Layer 3 of a small transformer language model trained on English Wikipedia (8 layers, counted from 0, width 96).
A neuron adds its activation times its output weights to the MLP's output. To switch it off is to set its activation to zero at one token and run the rest of the model.
A neuron's activation on a vector x is GELU(weights . x), where the dot is the dot product.

Input weights of the MLP neurons that the questions are about. A number n stands for (n - 500) times 0.0014.
n1: 521,653,350,598,493,291,561,460,755,485,395,348,610,390,373,688,469,513,366,335,473,387,459,256,414,328,533,688,389,477,500,500,507,640,594,564,292,611,500,512,500,444,352,461,538,496,500,303,585,456,403,357,655,479,554,656,614,703,843,367,451,318,635,603,381,581,545,531,428,671,826,604,858,325,683,260,526,621,458,374,539,492,430,634,539,352,466,344,478,227,512,345,667,429,331,610
n53: 328,689,486,216,632,594,703,314,566,633,584,500,419,349,454,371,363,555,504,325,403,289,443,557,508,488,446,760,612,512,318,447,555,586,594,860,338,733,602,263,567,547,220,555,659,676,573,433,417,604,662,428,669,604,554,464,412,417,279,406,545,584,190,624,468,338,553,513,639,132,539,513,495,322,668,602,384,526,537,560,475,535,681,560,641,532,623,419,646,668,513,303,287,378,158,672
n67: 817,463,744,756,504,443,479,308,479,292,496,538,326,327,322,416,419,509,646,561,352,554,521,529,519,579,492,637,512,531,421,483,533,411,504,439,516,603,397,592,390,410,457,532,526,540,464,449,450,749,384,516,605,350,547,867,463,709,432,540,329,620,472,196,504,558,209,564,455,590,405,199,435,399,768,289,648,409,767,387,408,462,532,415,678,626,793,443,656,703,360,275,613,649,492,594
n76: 476,801,670,595,457,596,609,532,364,749,509,490,606,547,356,134,853,706,263,594,663,674,585,472,373,688,577,486,412,336,568,562,659,320,452,151,276,612,596,741,473,555,698,505,568,358,473,536,575,667,533,572,686,558,504,629,528,234,364,509,610,660,671,416,515,692,381,509,253,370,519,584,711,411,462,400,448,383,666,669,732,628,486,583,372,446,397,517,470,173,691,544,357,147,596,873
n90: 478,404,549,368,504,530,618,457,404,553,383,593,407,484,396,329,534,418,607,345,580,322,868,509,552,579,496,445,402,684,214,518,485,386,476,543,635,439,287,206,603,419,488,370,747,602,542,546,552,479,764,562,632,935,607,588,784,596,341,639,638,613,434,214,445,513,459,758,405,599,284,375,409,398,482,302,500,283,550,361,483,596,658,407,483,382,518,576,425,466,599,817,645,848,538,646
n122: 729,609,518,222,480,695,605,333,639,385,557,549,623,346,874,799,356,682,669,559,571,570,719,614,181,401,522,437,410,594,551,645,453,455,561,530,496,504,295,525,637,376,476,753,752,445,530,662,639,581,309,646,650,415,604,442,609,491,466,445,716,500,725,340,518,335,642,533,358,590,682,803,459,371,518,454,687,483,391,712,546,509,316,504,619,750,491,800,556,453,435,492,346,504,538,603
n139: 726,309,269,348,548,741,631,540,545,396,545,541,639,353,399,598,354,585,473,351,664,346,549,508,504,390,446,205,516,363,661,717,500,633,747,672,192,475,381,367,434,596,523,453,596,278,464,322,581,464,185,302,369,492,593,677,512,440,621,665,534,378,585,393,440,512,390,523,492,596,617,621,280,354,647,517,726,484,437,303,575,324,663,476,504,394,639,407,522,246,577,568,529,521,547,578
n165: 474,748,548,564,431,619,551,773,504,564,664,414,627,359,376,559,373,482,444,284,367,500,568,530,200,713,615,610,298,626,697,610,571,288,355,396,345,864,381,541,791,186,547,561,470,381,565,316,592,595,738,379,602,595,584,483,584,372,443,252,528,483,548,536,288,705,378,500,375,657,383,433,561,492,348,358,466,663,391,561,427,593,548,635,451,553,500,581,793,533,508,457,559,435,672,355
n171: 450,165,836,559,385,472,642,644,451,578,767,460,590,364,750,441,339,505,399,464,715,320,813,495,374,751,500,293,176,555,238,510,509,536,827,510,689,251,465,285,385,634,168,594,335,675,335,310,553,400,384,621,554,725,505,461,76,622,350,303,545,335,662,541,413,621,654,393,265,395,486,288,399,408,461,294,380,515,318,476,472,495,491,756,495,449,576,589,594,263,592,464,559,714,491,487
n240: 662,595,474,504,395,520,471,643,504,692,533,799,371,792,386,271,424,336,539,708,436,305,284,699,730,725,319,400,565,722,385,387,430,415,589,386,564,664,621,640,771,589,546,376,299,605,524,614,318,398,516,437,755,534,665,542,566,587,392,496,349,554,453,465,413,331,581,567,471,610,673,254,552,381,596,461,726,364,539,564,500,337,341,520,669,504,358,625,580,468,590,260,517,610,440,583
n257: 793,624,388,516,605,364,733,693,672,258,504,317,633,427,496,629,516,579,485,198,419,516,532,520,493,475,459,655,567,553,392,407,689,556,392,579,442,454,532,365,747,406,410,697,450,636,539,378,660,649,588,443,557,479,462,435,452,240,438,531,751,704,305,594,374,277,507,358,445,677,691,381,759,496,452,386,474,556,317,714,543,557,653,316,337,253,429,485,504,731,536,463,512,578,352,576
n260: 470,450,695,598,519,320,538,529,353,544,597,462,615,447,592,551,537,750,635,346,601,534,407,378,298,523,355,561,451,508,474,530,713,672,782,612,138,478,780,544,667,356,735,443,400,606,419,348,684,558,513,508,682,703,635,577,412,496,391,512,712,542,480,453,535,433,535,584,554,603,663,741,185,398,631,487,393,362,456,500,484,547,576,373,451,553,361,789,549,553,392,614,902,745,353,508
n266: 419,477,500,509,559,428,486,477,440,435,634,542,675,383,368,500,30,875,347,906,416,339,491,657,449,400,481,643,342,647,496,546,480,371,500,495,500,293,615,172,404,731,418,762,462,527,259,539,293,505,500,429,407,372,325,804,546,611,469,402,543,610,557,582,317,555,405,593,259,369,454,386,346,525,741,388,496,615,443,513,762,546,279,648,442,462,337,762,618,621,491,293,579,169,200,487
n270: 852,368,681,466,624,575,290,424,675,508,496,348,76,442,366,556,724,545,488,607,344,483,629,530,528,396,656,417,533,268,396,513,462,564,349,378,533,730,504,660,573,714,356,562,522,537,450,484,474,332,356,500,440,390,759,292,316,857,372,533,723,265,655,548,236,725,488,545,289,567,411,407,424,619,573,351,535,339,580,359,459,457,316,554,376,491,403,410,427,504,576,444,457,653,463,744
n302: 451,726,571,310,380,358,607,529,419,686,603,330,346,519,267,487,637,330,382,540,401,444,758,655,488,318,456,409,349,323,508,151,378,512,468,285,629,534,584,607,581,798,580,496,381,442,218,333,474,277,594,463,595,429,390,734,483,384,533,376,548,402,822,464,496,432,376,299,399,479,726,547,299,527,560,600,434,798,460,537,459,276,516,320,641,679,660,551,289,496,475,656,625,561,479,274
n364: 348,272,426,477,699,448,347,500,442,255,742,473,592,391,521,360,635,724,436,782,496,276,446,549,434,463,263,292,417,513,552,590,723,680,592,429,265,512,381,207,521,425,663,483,578,500,331,389,558,597,571,723,437,514,330,554,392,514,306,569,508,334,538,416,664,496,262,663,456,667,562,327,743,484,613,415,361,282,393,417,491,383,809,299,196,650,421,451,773,141,478,584,586,491,426,724

Output weights of the MLP neurons that the questions are about. A number n stands for (n - 500) times 0.00053.
n1: 323,711,328,688,377,377,583,549,432,528,275,351,580,571,706,432,339,547,627,525,378,538,630,390,401,339,792,610,832,504,614,633,419,678,496,743,474,381,544,360,600,488,551,413,443,455,523,612,448,485,737,443,346,418,513,384,277,750,487,453,609,795,406,525,491,634,525,520,564,414,443,837,524,547,214,479,639,226,634,132,530,275,694,682,378,442,474,306,441,345,365,517,512,408,336,605
n53: 565,335,678,579,517,448,388,504,445,294,475,529,547,443,528,599,566,534,207,569,269,325,508,517,578,455,642,359,282,371,843,631,377,397,508,397,428,266,372,646,615,417,527,162,354,254,523,668,638,391,672,339,418,545,654,647,417,447,631,255,258,542,932,525,606,555,520,559,534,602,489,474,349,757,320,597,675,520,609,500,680,597,350,488,417,431,436,712,608,533,604,551,618,516,653,367
n67: 428,590,923,376,417,482,415,521,239,492,504,295,500,413,642,524,670,447,588,491,297,426,504,505,361,240,451,753,504,525,541,538,277,639,674,254,349,526,471,525,621,824,291,581,466,559,328,620,784,590,556,532,599,420,273,739,608,408,427,341,627,438,521,478,629,504,329,645,496,642,496,516,342,438,231,593,193,449,598,363,464,643,295,658,557,666,558,605,347,448,870,562,581,297,572,496
n76: 556,675,408,694,767,887,668,331,712,523,576,430,550,480,505,207,354,572,414,519,394,595,487,713,241,477,344,780,606,320,485,614,527,466,301,446,345,745,614,414,420,604,246,449,532,546,526,727,726,491,533,222,650,273,419,342,315,500,460,375,341,668,210,666,575,510,416,735,432,442,401,348,686,471,677,799,670,163,611,804,456,385,421,463,415,379,299,381,771,434,353,577,310,467,339,728
n90: 631,635,448,404,500,588,473,476,551,460,686,525,524,403,508,700,453,543,453,747,463,668,339,583,500,681,366,788,373,488,298,541,653,746,436,448,312,604,335,628,529,364,438,360,455,639,380,473,809,398,570,469,450,363,483,282,69,598,606,530,391,381,317,639,518,341,521,252,509,191,413,495,741,819,413,662,436,296,535,677,591,528,655,657,416,533,660,525,391,425,576,206,603,454,410,475
n122: 511,525,458,722,610,563,585,522,427,522,831,530,593,532,341,381,679,278,546,582,370,576,270,374,706,459,436,642,485,669,405,644,483,714,389,539,677,682,641,514,395,569,605,456,408,423,333,542,339,305,586,409,575,578,367,422,304,684,675,577,410,508,324,375,604,380,600,399,512,392,353,323,438,420,478,561,311,584,493,238,344,624,657,507,749,533,597,496,341,511,587,465,537,391,588,326
n139: 264,565,731,477,460,361,583,527,398,542,512,555,366,611,793,456,609,283,354,559,616,577,349,450,530,472,564,699,422,543,382,461,440,371,320,695,763,368,369,569,432,408,560,571,347,520,441,570,675,453,504,753,420,430,484,686,375,278,564,242,457,680,523,899,393,450,532,669,356,763,602,455,361,594,421,340,468,570,119,597,413,301,500,536,669,595,604,520,355,604,472,484,630,472,496,492
n165: 169,550,446,675,491,302,467,793,460,567,265,414,421,695,728,538,676,437,567,349,431,368,636,353,571,431,565,466,530,676,422,596,465,396,550,346,455,484,403,332,679,386,533,785,723,688,695,662,313,225,461,375,600,342,933,293,562,393,454,487,334,647,479,667,603,631,284,471,518,653,472,625,428,393,465,437,646,444,364,65,309,534,646,569,553,672,636,579,522,548,668,513,478,378,350,443
n171: 526,791,532,525,330,355,429,789,659,551,451,452,377,613,346,645,479,545,392,456,391,343,337,528,559,426,404,271,444,374,691,553,485,514,402,569,300,191,701,666,712,287,620,251,470,357,381,586,551,637,478,650,332,29,195,574,732,514,321,763,322,577,565,513,632,500,509,466,282,737,456,742,256,640,640,545,472,621,617,688,500,695,463,574,433,544,426,420,478,406,509,636,256,673,725,683
n240: 570,433,440,381,698,469,473,451,436,544,568,430,544,195,476,391,609,951,686,360,304,403,649,714,496,512,638,480,573,484,491,546,471,293,643,194,513,347,299,604,757,476,434,541,247,594,508,616,574,477,599,324,413,546,563,245,504,269,372,432,500,449,634,584,407,522,414,376,346,521,511,845,476,428,372,577,436,581,767,416,565,910,554,377,408,406,720,437,656,475,429,598,533,832,492,437
n257: 406,438,733,512,421,340,488,589,203,417,429,624,338,403,797,448,484,664,377,590,573,548,529,263,603,500,465,635,521,611,317,657,744,347,720,554,509,562,429,454,158,391,371,474,428,164,649,552,550,551,444,647,487,319,311,474,421,523,537,371,618,522,568,561,310,347,504,375,469,277,567,365,299,385,534,771,852,717,615,735,446,386,258,577,316,714,514,285,706,574,566,478,714,591,538,688
n260: 265,442,250,388,693,354,394,576,598,575,381,491,546,634,722,533,805,291,302,698,374,553,660,536,554,427,480,635,436,394,116,333,495,410,554,531,585,515,546,658,643,487,557,384,713,453,472,733,418,528,180,670,552,586,825,414,692,477,348,806,651,558,632,294,519,747,324,296,402,750,409,269,546,522,638,389,602,483,381,518,599,398,504,414,434,419,662,347,667,417,447,518,355,214,394,544
n266: 440,720,865,575,270,606,356,534,522,504,469,293,550,523,698,347,557,317,664,388,622,668,632,339,309,336,590,262,787,474,615,706,460,468,513,323,724,169,230,655,395,496,402,427,359,539,447,694,486,592,600,348,692,486,403,560,316,407,574,648,300,384,184,377,579,477,332,311,652,653,584,462,555,696,565,625,457,620,562,616,277,398,459,504,601,336,554,482,443,460,434,755,599,801,710,363
n270: 383,718,218,480,496,582,758,512,588,571,575,342,480,748,567,549,335,763,554,464,555,475,558,625,333,464,645,632,408,472,698,540,472,487,649,436,475,297,247,429,394,472,538,177,568,452,652,545,598,753,630,405,537,702,301,359,438,234,548,613,384,513,420,393,605,475,367,437,466,382,493,759,385,659,682,554,401,360,624,262,534,384,820,290,385,532,458,533,550,677,438,533,395,484,620,199
n302: 599,241,515,457,262,500,496,500,557,360,409,470,489,591,424,109,465,515,632,570,575,560,585,457,475,456,355,660,482,299,637,336,432,322,561,481,596,571,522,393,645,432,674,644,584,588,746,524,566,374,645,331,548,700,534,308,331,381,456,397,297,450,219,643,305,863,489,554,592,492,398,740,648,504,555,485,611,376,630,630,484,536,625,482,658,445,454,342,572,590,564,466,529,485,463,658
n364: 476,416,500,504,402,695,534,410,516,314,463,524,558,663,481,474,583,475,422,620,297,606,462,746,542,584,509,543,682,536,572,734,343,650,361,755,550,362,407,330,311,527,571,576,330,409,339,575,651,427,428,577,612,394,569,349,427,375,667,240,425,554,744,585,491,754,524,628,434,347,537,445,376,323,360,463,540,480,492,679,144,374,627,576,881,385,324,321,398,743,480,488,286,484,772,671

Each question names a token from some text and the token that comes next. It shows the vector x that enters the MLP there. A number n stands for (n - 500) times 0.01.

Then comes g, the gradient of the next token's log-probability with respect to the MLP's output, scaled to length 1. A neuron's effect is roughly proportional to its activation times (output weights . g). A number n stands for (n - 500) times 0.00078.

")", then "."
x: 639,453,464,510,308,552,429,344,765,548,461,549,459,483,677,311,359,769,448,434,545,646,474,698,600,356,432,587,465,515,427,404,294,405,244,598,426,347,682,390,630,533,540,458,500,617,467,595,633,465,448,487,468,272,698,394,404,482,635,439,247,417,513,390,511,547,495,646,658,597,372,749,500,648,396,640,359,373,504,491,345,585,543,525,455,352,485,412,487,499,512,724,536,549,422,676
g: 469,409,462,435,478,363,568,429,455,382,516,525,425,438,563,459,464,618,351,775,562,734,310,281,389,513,551,495,451,529,605,525,388,619,639,584,556,327,497,704,445,151,492,418,537,635,652,463,703,575,396,552,564,596,401,373,593,489,544,596,697,424,494,750,696,561,198,671,374,472,445,541,222,502,677,665,586,614,573,265,563,243,540,566,812,399,381,477,555,277,483,485,347,648,269,512
Which neuron, switched off, lowers the next token's probability most? n270

"ions", then " to"
x: 582,501,548,645,350,564,431,517,586,484,498,530,367,551,691,291,519,688,451,312,524,590,443,583,390,502,531,460,349,664,556,633,343,350,354,428,480,469,691,518,451,463,433,403,499,650,409,484,589,490,551,428,551,360,602,196,402,524,600,481,296,483,481,335,498,635,388,687,670,575,448,848,501,613,438,532,371,507,401,559,449,479,683,423,461,311,403,435,436,615,401,725,448,490,362,860
g: 519,423,547,640,532,426,632,531,633,470,400,544,665,706,318,583,376,370,645,627,358,382,436,422,282,725,464,496,504,533,406,563,389,656,569,352,479,620,303,252,333,322,691,229,479,608,474,659,563,567,551,255,550,574,318,754,597,655,513,289,638,608,298,521,456,521,678,409,303,603,826,459,551,511,514,462,498,537,415,729,506,382,602,225,270,352,422,474,594,626,545,481,425,566,595,635
Which neuron, switched off, lowers the next token's probability most? n76

"at", then "ing"
x: 541,466,631,508,379,601,439,516,689,658,547,517,418,578,499,562,432,565,573,350,398,580,476,543,560,491,657,427,464,644,582,484,258,445,238,544,481,282,717,406,592,446,401,477,483,720,393,625,484,573,524,461,431,538,489,447,210,497,605,412,379,484,519,425,499,617,537,537,465,555,353,794,522,762,425,585,282,416,436,526,279,384,712,501,554,465,414,254,457,491,374,888,287,468,372,688
g: 562,455,529,622,456,438,710,581,512,380,480,510,490,444,555,475,322,574,632,589,249,516,353,367,494,318,572,647,302,630,506,287,438,520,702,536,654,581,676,322,695,535,559,555,616,557,508,541,251,555,697,565,411,372,426,573,537,512,214,398,201,237,506,406,576,793,694,395,546,475,502,491,606,441,412,525,543,689,474,634,716,724,463,164,451,610,579,292,448,333,436,480,335,499,540,721
Which neuron, switched off, lowers the next token's probability most? n171

"ro", then "b"
x: 410,415,571,518,398,589,689,606,688,485,550,495,469,638,607,418,330,557,576,309,512,577,433,437,620,350,637,475,558,646,538,522,286,483,447,589,536,223,692,333,447,520,705,436,570,679,267,407,510,556,495,462,422,490,678,423,288,458,550,468,304,504,469,305,381,596,355,632,482,542,497,672,422,702,341,567,485,484,340,518,459,399,470,472,590,508,444,312,523,700,365,982,355,462,510,704
g: 490,531,371,511,589,654,586,505,509,547,488,219,531,460,636,507,480,470,342,299,418,594,348,575,490,635,512,978,542,458,469,483,505,702,314,544,335,541,236,643,480,697,361,569,453,458,432,267,419,381,564,297,399,363,486,483,579,332,270,757,339,449,402,449,599,368,367,529,569,601,587,549,552,494,567,485,455,403,695,780,715,447,613,774,546,440,415,309,694,403,584,532,635,679,395,483
Which neuron, switched off, lowers the next token's probability most? n90

"en", then " B"
x: 602,461,388,663,223,523,505,428,557,509,467,409,464,639,624,359,390,494,380,445,501,656,319,370,537,639,580,473,380,792,536,434,325,357,392,552,665,358,658,265,605,615,548,528,463,724,420,326,375,485,401,591,515,494,357,412,386,446,806,292,291,618,558,375,546,632,390,565,689,646,549,579,447,673,456,691,229,498,471,637,426,391,750,489,601,424,640,480,451,475,449,713,515,515,449,567
g: 479,493,646,592,474,373,301,446,664,554,531,307,467,583,585,450,418,492,455,653,741,460,674,573,605,501,408,605,422,480,629,592,442,353,538,651,288,567,220,474,616,369,290,668,616,402,453,433,500,468,215,636,744,530,501,684,521,372,333,426,447,498,451,563,303,531,587,830,366,278,504,479,685,414,545,475,659,566,432,157,788,407,266,769,533,591,421,578,604,457,626,491,496,434,423,381
Which neuron, switched off, lowers the next token's probability most? n302

" |", then " V"
x: 412,476,519,524,385,605,353,359,777,538,522,523,528,558,564,283,484,689,472,287,574,449,504,768,532,467,643,457,445,391,474,431,210,286,335,591,622,320,827,381,490,597,680,573,387,487,385,483,592,427,556,433,553,387,456,421,285,487,737,405,191,533,543,463,559,550,579,584,616,547,466,715,495,642,368,651,432,424,440,540,433,383,592,538,488,496,588,463,494,573,416,634,469,355,571,584
g: 429,744,576,373,622,602,504,290,458,554,570,430,559,361,629,588,514,398,603,427,578,273,750,406,520,536,601,327,376,666,535,385,378,567,350,623,653,405,594,387,274,465,603,471,397,742,621,477,250,617,417,502,607,622,612,535,593,411,641,502,732,742,460,727,526,488,861,543,386,374,369,469,658,257,346,387,378,575,615,354,638,368,443,674,365,462,413,408,603,310,391,362,452,587,461,308
Which neuron, switched off, raises the next token's probability most? n302

" A", then "nd"
x: 453,486,345,645,323,506,450,549,654,429,454,464,453,642,618,346,436,596,469,419,655,463,613,475,477,359,532,625,445,580,540,637,270,431,493,612,527,153,567,431,567,566,568,480,406,686,397,422,589,503,418,599,412,345,450,472,299,649,586,361,142,554,623,432,486,540,564,726,441,616,482,773,451,606,468,570,455,395,506,541,467,457,718,633,419,470,449,288,559,579,501,473,433,447,505,497
g: 445,652,541,305,213,448,548,455,299,646,548,598,227,382,306,311,410,428,211,539,694,320,442,494,503,561,510,522,684,535,336,553,497,567,591,365,462,650,474,444,468,500,619,350,546,750,718,414,544,462,535,651,601,720,668,535,765,615,589,412,308,531,553,570,526,375,197,521,443,571,409,510,354,809,649,486,708,424,341,506,626,584,400,595,518,442,503,597,321,664,606,524,515,461,428,246
Which neuron, switched off, lowers the next token's probability most? n139

"le", then " h"
x: 531,437,425,532,280,598,562,551,688,411,573,498,499,608,585,491,408,495,400,424,403,579,478,688,514,434,596,636,525,661,553,467,247,396,464,409,508,324,776,513,445,623,565,416,406,560,274,606,615,497,418,448,541,489,590,389,378,434,544,518,256,601,577,290,366,638,326,662,628,583,269,785,502,666,367,530,426,563,297,613,469,371,531,415,559,490,477,234,411,568,466,857,523,632,366,655
g: 249,358,524,388,567,665,467,594,535,696,424,604,524,814,404,473,403,747,623,602,689,304,417,499,369,655,266,808,419,318,495,538,377,296,594,253,158,598,665,531,555,536,580,532,645,418,448,396,560,391,381,332,578,534,445,453,647,578,700,519,305,367,461,453,528,445,488,422,539,254,481,505,535,516,597,657,638,414,601,534,490,605,626,347,475,766,311,444,455,694,486,377,376,608,597,464
Which neuron, switched off, lowers the next token's probability most? n302

"ing", then " sc"
x: 687,394,495,676,322,633,393,503,790,383,488,511,479,657,427,499,470,586,336,435,472,672,568,628,426,433,493,539,364,594,586,557,147,356,350,489,535,398,722,383,510,578,530,464,490,600,439,493,485,517,496,455,437,395,581,383,411,428,637,542,300,554,553,315,569,609,381,513,500,638,439,830,430,646,548,635,457,482,522,614,446,377,641,431,626,360,446,289,442,497,373,793,457,423,377,615
g: 440,324,505,614,109,266,612,487,356,559,703,370,534,576,421,476,651,403,631,391,537,856,362,645,533,626,297,468,561,486,535,504,529,520,491,639,530,475,596,502,514,630,379,603,491,396,379,471,551,392,375,415,458,688,402,703,705,515,576,584,403,667,762,609,794,665,521,363,619,669,449,479,389,568,400,392,547,486,113,587,562,442,449,560,466,311,375,638,358,448,570,306,331,352,429,572
Which neuron, switched off, lowers the next token's probability most? n139

"ial", then "ly"
x: 505,539,541,386,319,648,430,600,593,510,540,525,411,610,504,406,507,593,458,225,574,610,646,724,603,614,571,420,375,625,549,426,409,524,410,486,583,312,822,458,490,555,659,285,459,618,396,491,444,579,582,359,470,514,572,272,288,472,509,423,436,404,587,411,445,658,353,632,549,663,299,712,528,762,385,668,435,372,432,519,354,530,600,408,618,314,399,125,422,527,411,736,477,543,460,593
g: 486,303,616,521,641,459,415,344,442,627,493,580,666,571,622,537,457,510,595,307,263,626,583,394,651,603,500,410,581,608,502,291,412,607,467,679,496,688,601,554,942,450,401,468,619,534,576,429,512,635,453,397,421,712,469,665,359,214,339,424,255,448,321,639,93,596,469,586,519,620,507,573,394,406,524,499,753,463,509,630,516,390,576,286,515,261,351,593,599,536,471,662,489,376,392,454
Which neuron, switched off, lowers the next token's probability most? n302

"n", then "ed"
x: 418,618,464,455,271,709,379,492,628,420,606,514,433,600,697,465,408,466,513,402,455,655,321,624,480,627,498,404,525,775,493,598,155,361,435,661,583,305,742,400,611,488,446,393,486,663,384,569,383,661,375,415,502,483,653,516,369,545,612,424,239,495,505,430,553,580,399,581,542,606,540,725,441,639,380,501,440,346,545,619,328,424,651,515,672,470,436,323,472,487,426,784,408,417,373,566
g: 489,559,558,537,529,419,597,501,581,576,359,489,492,461,554,585,654,691,654,285,542,303,470,380,414,795,410,519,453,352,573,447,376,400,821,463,848,267,472,252,546,549,258,537,425,486,539,565,596,456,448,368,567,379,272,630,450,524,389,558,596,188,582,529,254,666,519,688,704,606,272,420,523,293,652,563,623,487,465,657,524,535,449,224,649,593,264,520,656,457,510,595,557,477,475,560
Which neuron, switched off, lowers the next token's probability most? n240

"ic", then "ro"
x: 489,442,361,496,349,693,423,591,695,591,376,498,329,657,739,393,374,497,559,287,599,607,388,576,479,661,443,515,399,620,445,524,222,203,520,568,535,273,861,516,410,531,462,491,498,606,431,446,485,545,422,508,455,540,454,452,206,575,613,601,578,516,632,378,523,379,399,595,522,484,409,522,597,853,369,587,292,600,496,574,505,488,627,445,444,550,529,141,621,545,475,561,379,495,518,721
g: 241,350,506,436,639,315,752,523,366,629,357,495,490,596,645,526,543,688,465,458,483,687,382,461,659,545,340,572,559,372,476,160,510,607,453,706,600,462,493,457,383,622,491,704,265,480,427,474,281,383,282,449,407,479,659,430,483,707,601,403,707,392,576,389,434,625,474,695,690,558,715,490,609,265,285,621,438,549,566,668,642,258,402,412,674,440,508,649,460,549,268,422,406,591,669,489
Which neuron, switched off, raises the next token's probability most? n171

".\n\n", then "V"
x: 553,447,612,634,390,505,342,338,550,631,499,405,395,542,599,280,452,660,499,530,510,592,471,609,505,326,429,683,585,598,492,412,215,296,479,627,482,377,490,457,617,556,544,503,353,675,354,527,692,472,550,277,461,322,513,521,349,534,533,420,131,605,625,509,430,480,419,612,703,579,461,641,436,488,475,612,446,431,549,488,404,655,574,565,504,549,604,327,596,544,442,634,457,484,389,698
g: 483,736,435,637,312,340,535,344,497,618,337,468,608,337,455,694,607,382,639,466,505,328,429,383,622,515,704,394,383,421,727,558,427,447,618,560,550,519,356,520,459,653,737,306,368,376,414,509,553,578,622,330,341,176,731,273,506,724,562,724,482,523,507,564,564,432,620,476,283,612,504,526,606,569,475,353,377,757,540,454,698,246,233,500,589,533,639,483,729,461,367,589,439,493,570,372
Which two neurons, each switched off alone, lower its probability most, in order? n53, n266

"s", then ","
x: 436,563,434,633,354,820,327,510,766,508,418,469,432,579,602,341,487,531,476,443,469,653,448,408,408,484,466,447,346,648,560,606,252,307,383,407,563,372,745,456,591,483,415,488,557,645,402,564,470,465,419,478,509,363,737,454,397,513,586,459,335,515,423,467,520,554,368,698,511,552,451,785,543,698,504,507,402,281,430,575,365,412,644,517,601,557,447,478,548,518,306,804,333,423,452,787
g: 565,565,491,452,507,643,512,703,468,600,541,357,271,522,514,650,353,646,460,583,502,616,388,438,407,587,344,241,502,805,506,443,341,558,432,470,327,461,608,705,353,783,543,395,352,462,375,435,357,583,592,688,651,203,734,393,506,677,410,634,437,645,529,161,518,733,331,458,529,452,452,362,488,466,332,479,588,493,503,522,469,401,658,550,577,642,381,296,489,592,627,660,622,550,177,617
Which neuron, switched off, lowers the next token's probability most? n122

" of", then " C"
x: 465,416,480,503,461,531,319,386,742,464,482,402,447,598,557,278,363,655,435,417,661,569,535,745,506,395,544,651,371,631,530,438,245,389,536,589,538,303,594,429,514,497,441,457,487,714,363,540,409,537,603,413,428,395,600,305,305,525,579,477,292,521,560,440,584,508,386,635,676,509,437,775,637,581,433,432,421,476,589,544,406,464,790,530,648,467,458,295,529,462,289,665,503,590,490,721
g: 335,686,403,380,425,626,616,427,710,631,429,381,530,531,653,467,553,677,449,362,372,192,538,495,642,466,754,488,671,466,571,484,465,438,496,383,529,444,589,636,533,348,546,497,538,534,494,337,505,465,599,382,583,234,520,398,561,476,479,399,568,398,508,205,223,818,734,535,555,598,343,584,269,441,508,389,775,423,457,387,465,376,380,385,561,412,591,406,539,764,641,702,522,292,740,689
Which two neurons, each switched off alone, lower its probability most, in order? n364, n53

"d", then " on"
x: 454,504,610,551,303,602,458,424,642,342,506,523,529,677,503,429,418,564,471,493,567,567,501,466,509,477,516,513,429,654,495,550,338,395,392,536,499,382,686,313,549,464,552,338,349,698,391,421,419,509,396,477,642,291,603,536,382,515,721,426,183,505,464,254,505,582,320,752,600,551,515,885,467,710,428,619,429,512,417,532,433,352,586,460,710,530,431,492,588,485,437,775,368,397,438,619
g: 553,667,646,392,384,482,318,429,315,334,590,537,480,570,575,438,586,334,409,673,77,762,634,379,391,590,361,526,813,326,559,448,543,561,394,592,331,448,437,426,627,728,488,467,530,579,644,505,394,381,653,549,189,427,346,578,476,631,497,521,294,616,515,562,522,513,548,563,422,450,631,540,697,593,236,435,614,501,342,523,455,315,607,396,459,318,546,632,798,551,400,717,502,502,480,684
Which neuron, switched off, lowers the next token's probability most? n266

".\n\n", then "=="
x: 516,451,603,563,426,440,370,347,564,666,488,422,405,516,587,286,447,667,486,542,554,612,493,637,501,336,423,652,598,602,488,377,196,274,431,580,496,395,516,485,615,523,560,502,349,732,381,528,685,451,587,286,427,312,525,481,325,514,522,414,180,619,615,497,417,440,450,584,688,569,469,628,419,498,498,653,431,411,522,513,426,628,603,589,537,523,620,305,599,548,465,650,455,522,374,716
g: 304,381,518,564,822,663,348,351,430,398,680,533,494,458,648,641,489,611,411,392,370,481,581,709,252,412,317,619,768,626,423,381,482,340,332,466,367,623,472,375,442,524,526,551,388,830,578,316,514,347,484,594,517,535,661,354,537,501,572,410,555,424,530,338,560,778,372,798,660,259,407,480,333,429,592,606,451,499,442,483,423,682,552,486,275,627,405,567,470,501,748,606,304,478,540,627
Which neuron, switched off, lowers the next token's probability most? n67

" B", then "r"
x: 494,495,309,517,325,584,449,392,726,447,390,481,401,614,562,367,354,686,449,420,606,416,468,504,515,392,534,595,596,455,598,592,260,400,473,677,501,209,558,500,615,571,444,495,422,737,361,471,573,538,546,475,486,318,498,475,354,566,587,283,331,485,643,409,364,579,452,747,538,609,550,808,566,638,485,633,543,493,419,521,405,428,689,516,588,448,370,422,521,545,417,591,418,459,403,537
g: 258,453,472,523,397,550,794,560,353,632,448,143,474,510,408,512,672,693,530,570,587,520,425,651,370,563,453,501,804,351,553,503,695,556,424,646,542,547,443,547,671,659,450,395,741,513,450,574,550,547,266,547,565,315,756,627,675,683,490,507,478,392,507,193,493,486,378,430,412,353,413,651,684,610,438,626,361,348,456,437,431,292,441,457,240,633,512,328,587,487,348,468,436,734,529,321
Which neuron, switched off, raises the next token's probability most? n139

"es", then "p"
x: 645,494,349,620,296,567,476,433,687,486,479,464,430,587,598,268,483,606,449,446,513,688,521,513,410,485,464,444,436,608,602,589,260,293,364,710,513,414,659,527,549,366,589,460,446,655,400,425,534,392,620,555,557,363,455,329,397,525,594,276,225,457,563,377,507,510,409,541,526,598,404,762,525,601,396,711,377,563,460,537,495,576,697,584,582,471,443,229,493,606,376,731,398,395,535,759
g: 591,378,602,473,795,357,466,493,620,395,381,526,413,641,521,159,427,349,604,535,300,580,414,427,381,434,351,358,503,489,646,569,620,579,451,354,624,690,631,509,522,695,789,480,465,623,441,490,556,573,364,342,443,260,678,575,607,463,300,403,407,514,431,801,525,449,557,610,460,624,735,721,458,775,500,325,509,505,330,547,348,342,516,449,361,588,276,369,405,702,484,331,510,680,500,654
Which two neurons, each switched off alone, lower its probability most, in order? n76, n165